Layer 9 of a small transformer language model trained on English Wikipedia (12 layers, counted from 0, width 128).
A neuron's activation on a vector x is GELU(weights . x + bias), where the dot is the dot product.

Input weights of the MLP neurons that the questions are about. A number n stands for (n - 500) times 0.0011.
n25 (bias -0.079): 519 296 736 570 500 554 617 504 581 427 560 515 616 681 633 288 439 373 447 511 398 842 619 367 447 589 492 500 360 404 476 757 515 535 176 566 378 620 375 580 550 691 586 430 458 354 709 380 275 554 618 496 450 619 315 410 345 462 469 363 462 469 587 246 650 496 621 512 585 531 493 642 605 400 590 730 423 426 778 175 617 697 415 574 504 410 629 643 244 612 516 500 392 390 512 419 286 369 584 670 455 626 489 496 523 352 299 396 633 462 504 428 433 598 543 526 583 429 752 790 565 543 324 431 504 406 626 496
n59 (bias -0.001): 592 715 472 404 549 369 532 500 489 482 421 599 606 774 483 594 273 661 263 525 659 731 449 524 441 613 478 520 568 405 602 574 487 403 459 358 434 355 350 372 642 435 443 606 562 669 424 491 572 546 660 404 609 296 722 412 411 542 521 653 576 531 594 448 479 503 165 639 756 500 364 546 432 373 667 438 298 379 598 538 475 610 446 624 442 647 461 585 681 420 354 377 729 372 614 531 511 562 361 617 517 769 497 348 454 564 489 344 389 491 358 726 411 403 504 500 489 540 410 410 514 644 559 362 568 475 453 360
n73 (bias -0.067): 474 481 731 470 471 198 474 418 425 607 373 322 589 614 537 629 577 594 672 349 395 253 500 295 489 649 370 703 399 400 436 290 553 228 464 597 515 384 353 460 332 603 466 296 555 567 504 444 752 564 324 552 517 396 369 549 525 493 615 457 681 566 441 343 514 439 376 560 608 680 415 719 425 608 569 370 347 804 573 646 606 470 640 463 414 722 576 549 481 504 477 544 441 569 556 461 174 412 299 489 558 758 476 500 541 586 430 627 379 497 479 438 356 269 560 496 726 630 405 583 407 572 446 652 365 561 598 583
n136 (bias -0.104): 556 409 361 734 725 556 478 318 687 522 150 750 318 654 755 566 372 576 304 573 732 491 655 372 580 400 625 410 303 433 665 543 459 562 373 483 423 513 430 411 379 518 579 284 581 535 456 562 571 644 427 661 311 375 508 414 402 323 543 450 673 273 372 598 550 483 732 417 609 98 385 651 561 513 480 464 517 736 594 458 539 717 621 552 579 522 504 269 396 607 379 448 297 602 509 322 535 580 653 717 284 629 437 522 766 517 364 426 343 616 601 151 475 522 614 335 322 585 919 500 634 412 401 465 776 615 557 333
n190 (bias -0.032): 457 482 422 400 605 646 475 263 593 337 521 759 607 478 674 612 500 414 405 359 448 797 646 566 417 546 555 450 385 496 439 606 463 514 458 496 472 576 658 298 514 537 568 430 514 645 464 478 635 414 489 532 404 603 273 476 562 306 369 497 507 458 595 497 669 561 665 593 250 324 581 450 575 337 665 654 767 500 598 490 475 504 627 525 486 651 352 421 561 485 551 613 507 427 618 447 536 587 559 350 371 693 493 675 286 411 504 425 561 586 523 584 479 294 647 242 775 544 678 374 319 373 393 564 529 688 529 305
n206 (bias -0.030): 346 475 558 600 610 475 728 480 571 794 382 388 383 564 745 538 632 347 738 450 585 508 594 308 528 421 419 590 151 357 459 455 567 407 516 638 578 504 551 610 500 714 433 329 651 64 756 556 654 383 488 492 430 566 190 514 549 132 632 592 565 364 627 549 848 412 534 429 421 659 633 496 328 405 345 354 546 340 508 406 552 387 432 684 444 424 487 818 575 530 577 669 467 664 580 453 445 321 435 396 423 360 553 583 496 504 404 421 321 571 352 390 609 305 534 437 946 384 517 293 554 458 448 567 458 419 525 500
n364 (bias -0.058): 727 632 591 604 321 467 256 516 666 611 423 426 691 656 606 470 340 693 435 438 387 733 309 553 354 587 334 559 253 543 661 521 453 412 581 400 479 508 567 707 417 692 350 514 760 244 661 651 445 76 296 608 458 504 451 531 656 282 422 735 593 582 279 496 564 675 504 642 488 471 473 479 450 533 438 406 367 776 447 362 529 355 428 408 480 257 630 650 758 530 551 344 368 590 479 424 567 398 453 263 581 516 538 583 537 763 396 238 642 688 392 614 368 500 663 397 718 526 500 416 231 580 444 450 479 470 449 315
n372 (bias -0.039): 553 402 508 584 615 454 646 554 489 689 504 398 644 450 597 778 298 548 556 492 397 267 803 418 555 736 379 589 561 370 435 508 675 801 378 603 444 518 458 388 306 824 576 467 664 591 659 254 632 485 631 523 345 719 623 356 509 553 564 518 359 470 407 489 581 493 485 382 690 99 437 606 569 394 405 718 363 481 646 545 426 492 602 546 384 611 346 622 530 508 602 429 447 459 661 454 508 481 583 515 622 515 444 378 481 332 441 382 391 546 518 425 657 519 489 301 535 539 639 508 432 855 414 276 565 407 446 535
n401 (bias -0.016): 407 519 533 489 281 541 673 316 563 541 507 404 541 757 485 474 408 471 390 548 569 515 553 536 518 534 416 500 417 635 712 415 461 481 460 305 478 500 508 646 444 431 541 494 478 567 500 533 333 466 493 403 531 430 518 291 534 603 574 810 529 544 548 372 550 621 343 672 530 436 412 915 578 533 576 485 489 808 559 460 510 664 307 560 589 500 511 425 664 216 393 581 860 558 556 406 519 652 288 418 678 379 415 429 578 421 640 608 178 560 368 642 672 205 350 528 515 431 515 530 396 523 381 378 462 492 644 681
n425 (bias -0.106): 678 500 520 674 680 629 726 476 445 495 592 525 401 576 612 334 524 246 232 559 727 445 546 165 476 723 444 831 235 258 697 780 762 299 510 385 529 461 235 821 436 571 450 398 432 604 485 306 378 266 534 276 615 500 573 480 479 505 770 196 814 642 144 466 663 847 410 286 485 291 301 737 271 766 592 739 242 495 754 592 584 485 438 734 281 455 580 594 416 571 219 485 436 782 690 422 470 515 510 470 389 417 523 540 435 754 510 624 864 468 445 427 500 324 470 217 510 495 429 364 367 631 336 391 385 470 480 555
n429 (bias 0.014): 506 642 463 481 585 457 503 556 395 479 569 598 568 371 521 579 418 503 430 414 542 606 320 358 476 429 557 494 179 359 643 258 532 475 386 631 552 461 641 403 729 475 475 442 485 515 661 311 557 705 357 379 569 629 324 400 487 629 567 417 584 598 613 530 278 476 494 562 655 491 506 522 547 525 692 570 466 494 470 443 415 451 455 627 589 475 603 509 581 596 459 567 528 515 522 581 596 361 647 519 361 677 387 478 612 432 390 305 291 460 526 518 476 453 413 579 471 541 642 318 472 635 497 543 647 541 513 497
n607 (bias -0.065): 303 284 418 796 584 534 632 386 365 663 493 645 522 652 661 572 577 359 489 526 620 489 385 441 478 451 454 496 530 419 524 515 532 314 755 779 500 515 496 379 485 700 485 478 694 273 553 517 542 474 544 492 392 411 302 565 381 363 444 475 362 522 448 404 627 550 651 301 605 308 620 623 354 470 552 342 455 364 544 676 473 515 234 662 493 477 401 751 579 438 566 485 507 735 489 477 530 565 422 493 515 330 438 380 421 869 352 350 475 588 524 430 590 511 451 244 527 642 774 625 466 276 345 590 704 481 397 451
n630 (bias -0.061): 595 460 507 559 712 485 437 549 783 850 375 643 493 754 486 380 337 571 258 347 572 334 669 623 403 607 270 593 233 348 540 493 434 396 471 766 507 554 556 435 301 489 470 434 514 471 631 484 304 603 558 581 500 526 568 302 347 533 409 585 385 558 370 374 486 465 256 570 353 511 453 317 452 478 514 651 415 582 373 615 474 401 602 596 736 574 481 729 603 500 534 475 445 615 530 442 559 485 397 441 705 558 571 382 640 581 446 449 472 447 319 763 266 500 526 413 451 342 586 507 507 493 625 540 463 377 358 657
n722 (bias -0.092): 517 564 677 435 373 651 526 290 638 616 353 590 751 482 517 513 321 542 381 286 727 357 588 369 197 613 531 569 413 343 461 774 370 640 622 517 248 542 592 538 660 442 400 437 669 530 787 197 434 361 296 717 412 771 424 521 507 577 307 405 256 397 628 364 454 616 596 270 413 496 508 423 322 620 352 482 586 809 228 348 581 573 575 522 529 539 561 595 232 549 402 577 517 521 430 323 448 416 603 608 504 534 461 513 188 444 342 617 488 587 440 258 642 346 731 582 385 513 808 583 547 811 692 552 639 667 377 592
n740 (bias -0.071): 394 482 647 312 424 644 440 286 688 577 600 529 600 530 598 571 569 450 428 522 647 456 636 475 615 119 269 445 270 691 540 467 622 406 726 452 613 507 567 648 411 496 496 468 424 350 572 441 360 604 191 663 500 628 320 518 485 698 646 595 593 460 525 475 550 645 563 341 622 585 490 599 559 401 596 716 334 612 540 424 457 541 443 574 390 608 556 408 419 656 462 668 368 706 578 436 504 496 439 677 745 485 793 275 567 648 481 474 553 491 483 395 457 271 429 560 492 587 519 567 320 395 447 423 318 369 496 316
n762 (bias -0.026): 536 522 558 493 451 453 588 648 467 561 605 378 655 650 603 676 674 531 496 618 539 478 589 652 648 525 441 514 34 489 758 539 510 394 563 529 422 563 372 702 561 596 511 423 564 572 577 529 271 482 212 359 567 464 465 205 455 582 589 607 461 557 532 341 500 566 220 558 410 569 599 468 362 367 463 422 547 711 475 415 532 410 583 417 562 602 588 525 670 589 548 414 475 535 482 415 398 574 347 168 507 297 480 457 330 634 481 597 380 515 587 606 448 353 536 297 533 404 706 471 489 595 500 554 569 760 397 474
n777 (bias -0.029): 344 629 463 600 503 530 487 437 724 523 510 404 437 544 435 365 345 461 339 629 714 500 633 523 445 543 452 516 392 337 608 328 550 209 617 658 500 532 487 454 620 555 413 269 418 517 340 435 466 470 467 523 485 576 513 522 458 722 467 442 643 543 467 516 568 327 490 316 727 594 723 331 403 566 373 596 503 591 641 663 544 460 606 540 516 537 493 574 457 222 452 361 646 539 594 605 473 422 441 487 461 563 567 300 500 681 576 493 465 489 481 634 500 266 342 481 541 630 646 443 596 459 376 576 487 819 500 541
n871 (bias -0.071): 571 445 401 532 488 548 323 594 524 693 296 461 675 621 605 508 371 419 383 304 438 281 618 337 581 333 386 410 636 307 550 701 668 532 477 408 492 658 584 368 448 924 564 599 360 555 707 433 711 492 672 492 566 543 640 421 477 539 504 317 604 386 574 434 527 671 220 464 647 460 471 322 480 425 728 488 377 628 387 325 496 202 637 500 603 312 331 687 572 484 561 579 520 780 512 448 520 435 669 293 422 382 681 313 719 496 264 540 515 564 541 687 523 411 344 523 484 549 488 283 374 391 693 615 556 500 548 234
n977 (bias -0.069): 236 394 325 521 425 449 820 655 620 432 517 730 256 604 856 535 407 570 626 377 567 573 544 500 550 470 596 677 590 199 944 318 665 335 284 547 585 463 491 337 496 487 521 467 596 232 701 561 500 470 281 449 548 355 575 235 454 343 631 701 833 521 357 622 562 439 457 491 474 268 496 491 496 606 524 566 487 513 504 320 678 735 381 612 668 396 591 672 534 557 434 614 398 596 453 474 362 767 482 577 517 530 438 457 607 509 464 312 362 559 592 529 352 461 220 435 373 268 817 470 270 487 575 543 560 370 439 487

Each question shows a token from some text and the vector x that enters the MLP there. A number n stands for (n - 500) times 0.019.

"V": 481 424 530 475 531 524 440 561 562 447 526 493 495 494 480 437 481 462 468 475 448 528 415 531 563 557 523 495 515 549 555 565 416 499 484 463 492 562 567 528 433 499 490 571 528 488 410 574 534 512 510 449 484 466 513 659 697 444 392 517 557 441 517 528 519 530 595 529 538 429 472 584 486 480 438 499 530 492 547 450 312 511 475 461 513 524 567 457 429 542 411 452 431 423 529 424 487 478 503 519 455 476 437 496 545 448 564 549 464 331 671 524 458 515 497 460 570 528 456 532 564 487 451 467 503 537 486 495
The two highest activations, in order: n136, n190

" and": 468 412 529 542 518 587 533 511 464 388 510 467 567 582 489 553 409 558 600 512 398 578 419 556 530 541 562 491 561 597 549 496 406 532 454 465 601 437 479 452 586 549 483 544 490 517 511 479 572 464 516 515 557 495 441 606 452 565 575 518 489 524 533 449 409 399 445 484 481 534 591 524 466 463 487 494 538 447 494 421 340 531 469 549 417 478 505 448 532 506 544 516 502 499 470 572 573 526 460 549 478 430 476 464 520 537 581 469 527 208 556 546 500 404 541 541 446 499 509 426 523 496 511 537 507 393 464 509
The most active neuron and its activation: n59, at about 1.7

"\n\n": 479 490 502 484 488 440 484 535 434 549 494 513 474 535 539 481 471 520 418 482 471 561 492 467 431 543 481 488 480 500 567 527 416 483 450 458 490 494 549 535 537 463 467 524 523 447 554 598 490 400 492 515 452 487 506 621 699 472 505 517 484 512 470 540 489 533 562 533 466 502 503 533 496 511 508 516 535 556 503 476 311 431 547 484 496 515 510 501 489 524 540 484 506 530 537 552 553 469 506 429 484 558 427 533 508 542 449 501 486 190 561 514 516 506 499 428 466 535 512 543 459 533 508 505 478 480 483 486
The neuron with the highest activation: n364

"C": 504 367 483 443 500 553 470 574 478 465 575 484 476 564 480 436 482 488 513 502 457 525 489 574 579 534 463 432 590 559 559 555 410 498 482 539 503 506 518 496 486 531 458 546 511 498 511 523 528 512 523 423 518 508 551 655 645 461 499 527 435 495 532 523 510 530 578 543 523 483 518 497 544 501 455 588 506 495 514 436 263 490 462 444 488 478 503 480 404 519 428 433 372 443 521 457 455 458 511 481 457 540 508 541 506 499 469 549 518 271 631 524 475 503 527 495 609 529 429 500 481 479 519 483 492 541 520 468
The two highest activations, in order: n25, n190

"s": 424 569 541 522 512 506 481 504 452 417 564 395 545 529 497 543 342 611 517 586 377 522 495 575 560 493 505 387 480 574 568 544 464 519 461 484 503 440 514 489 513 459 497 509 464 447 502 513 500 457 528 545 603 519 459 573 522 564 491 629 479 494 601 515 522 472 432 524 438 561 591 535 530 547 504 482 444 456 507 465 259 513 490 487 406 397 465 519 511 457 400 519 482 564 473 519 610 549 526 484 480 505 487 466 508 510 564 467 458 280 590 502 547 500 473 531 483 485 464 451 593 474 412 553 468 531 542 539
The most active neuron and its activation: n401, at about 2.4

"17": 416 497 531 516 483 499 478 547 544 479 569 529 489 451 495 492 531 622 523 577 444 488 466 489 492 496 480 526 522 545 566 519 448 514 505 463 552 536 530 410 443 452 461 536 554 437 500 503 452 463 497 469 509 525 450 624 645 543 458 480 446 448 450 499 499 478 534 461 466 476 524 549 573 512 407 557 475 518 543 454 439 511 476 380 504 504 542 533 503 547 555 401 507 491 546 487 497 490 526 629 510 400 413 523 444 468 584 488 524 198 657 414 503 529 477 471 516 491 524 597 460 564 499 448 475 539 475 484
The most active neuron and its activation: n372, at about 1.1

" 7": 408 571 409 518 502 576 540 557 506 521 531 525 537 475 514 500 519 644 436 647 432 473 446 493 441 424 511 527 441 620 559 480 449 423 432 492 541 556 558 479 524 397 468 445 551 528 431 475 468 548 487 506 581 434 448 530 628 503 506 500 462 486 544 470 454 404 623 490 491 526 490 463 565 518 458 488 572 457 446 511 438 534 567 508 419 521 418 481 522 479 463 425 432 468 520 367 552 485 520 511 552 413 405 507 461 560 683 533 498 295 613 395 578 469 436 549 504 512 598 560 528 550 456 572 495 540 490 446
The most active neuron and its activation: n777, at about 1.6

"U": 490 450 459 456 465 521 365 556 491 492 575 461 493 495 509 436 538 480 456 525 513 566 425 559 593 502 518 443 492 507 556 556 399 500 483 500 462 479 549 539 502 444 580 570 527 490 505 539 547 463 523 464 491 470 532 673 644 512 430 491 473 467 483 537 430 459 568 510 584 404 529 521 501 546 473 560 573 520 508 448 301 527 546 432 471 454 549 433 477 578 443 471 411 516 500 437 478 522 501 533 432 478 481 557 538 508 431 492 471 272 572 492 478 549 573 498 621 503 491 483 501 538 513 519 512 458 477 495
The neuron with the highest activation: n364

" of": 505 474 534 480 532 514 543 505 445 485 540 525 493 517 457 467 438 522 496 547 360 556 420 541 462 503 569 378 501 485 549 533 446 509 489 446 595 440 478 490 550 521 517 606 560 507 534 523 511 435 571 491 512 474 477 642 475 615 502 527 473 498 602 485 482 503 533 492 539 524 583 596 468 554 479 529 501 482 455 401 380 559 439 442 467 468 469 444 444 506 519 488 433 532 511 487 527 495 488 476 488 499 445 530 541 565 541 461 443 149 511 479 438 477 507 504 556 469 528 510 572 528 532 555 578 461 513 495
The three highest activations, in order: n25, n429, n59

" sl": 510 536 498 411 537 493 515 534 508 456 447 564 440 511 536 538 529 512 555 555 469 544 473 561 496 457 522 449 528 482 584 446 440 483 470 496 489 523 578 399 504 608 498 513 526 510 571 643 513 551 487 472 491 360 544 593 571 512 408 538 461 533 480 549 500 434 472 517 530 428 481 441 573 523 501 556 530 426 523 479 380 533 513 503 536 494 461 503 414 509 513 464 540 400 564 556 520 557 483 456 529 494 351 406 458 446 432 542 434 312 751 559 397 563 434 552 495 481 490 501 520 532 438 548 502 470 490 408
The three highest activations, in order: n977, n59, n429

" (": 423 482 456 530 470 516 489 528 483 540 592 507 455 584 480 433 490 492 487 568 558 490 474 563 467 536 480 553 512 512 541 536 483 546 487 459 519 497 528 509 489 508 494 428 508 516 558 585 527 528 531 482 521 432 510 565 723 438 516 535 523 439 458 458 467 447 514 517 435 538 556 430 474 492 488 432 583 451 464 539 355 489 520 511 507 346 478 540 524 551 509 524 504 455 453 488 469 495 521 462 585 448 397 518 491 532 527 531 437 242 642 418 499 497 512 471 539 559 546 449 561 463 452 517 442 476 516 520
The two highest activations, in order: n206, n607

":": 570 531 485 509 509 503 570 535 573 426 492 481 529 513 506 471 519 480 423 511 431 512 424 545 515 531 472 549 502 479 540 584 499 527 519 464 485 448 437 459 516 522 451 550 529 485 522 453 500 458 556 482 555 556 553 633 562 553 505 479 531 515 487 523 519 541 507 534 447 494 557 519 460 485 529 480 489 491 535 545 369 471 547 501 422 444 556 519 510 458 537 456 392 494 546 490 519 542 499 473 504 445 465 500 507 495 545 454 502 96 477 509 467 486 471 534 460 501 491 503 529 611 522 538 448 527 432 425
The most active neuron and its activation: n425, at about 3.7

"ed": 486 498 513 532 474 400 464 596 524 370 500 535 565 492 498 460 399 570 538 564 411 524 573 584 511 467 468 443 464 608 558 561 495 565 447 442 458 507 507 431 488 477 536 590 498 450 579 527 423 564 569 526 570 492 458 664 430 500 361 562 427 494 540 453 507 576 457 423 463 489 572 511 499 507 413 515 480 515 523 534 438 547 497 460 405 518 541 528 459 512 513 539 418 424 576 492 548 482 577 576 496 409 473 528 549 455 544 464 486 216 487 469 467 525 560 519 544 523 435 525 508 502 516 557 417 557 510 435
The most active neuron and its activation: n25, at about 2.7

"ival": 497 579 542 524 505 486 419 532 520 420 504 492 645 422 471 514 466 559 437 483 449 498 549 457 521 508 485 466 459 548 587 459 468 537 462 449 558 402 526 567 505 498 585 653 504 535 621 507 458 532 473 498 549 487 463 600 494 472 399 517 462 484 543 458 565 525 493 428 498 453 602 472 590 514 422 493 538 552 488 472 416 519 606 485 433 532 490 539 467 533 543 515 439 397 518 538 498 490 591 523 504 460 390 428 496 527 466 520 455 205 544 491 442 495 494 526 521 494 514 548 441 485 436 551 552 567 480 413
The most active neuron and its activation: n722, at about 2

"\n": 512 497 499 498 448 421 547 574 509 478 484 510 442 502 491 556 477 627 401 506 401 555 529 485 459 536 544 524 511 549 546 578 475 535 546 406 578 417 497 467 524 491 472 584 475 451 543 578 508 415 572 503 546 556 545 598 643 547 444 474 446 501 487 613 518 497 585 508 379 530 557 483 538 495 485 381 522 478 480 457 394 484 536 488 484 439 502 500 513 567 554 443 381 454 548 524 529 481 516 413 542 541 396 532 541 586 526 518 560 227 502 515 416 468 456 465 447 492 480 507 548 527 515 450 434 495 479 388
The neuron with the highest activation: n364

" on": 447 475 528 508 496 481 446 501 454 411 539 480 531 519 464 471 411 556 478 589 471 514 513 530 448 537 468 500 473 507 555 580 487 471 562 533 566 495 522 472 543 445 471 518 542 503 560 553 506 472 526 517 541 487 503 618 470 575 565 503 511 452 454 524 464 478 596 520 467 510 551 522 465 535 507 529 504 477 504 464 404 536 535 469 489 579 495 403 496 501 468 469 457 472 404 590 482 501 596 491 487 503 463 485 530 565 507 507 470 78 571 494 459 495 491 480 519 488 502 462 561 494 504 564 510 483 487 513
The most active neuron and its activation: n777, at about 1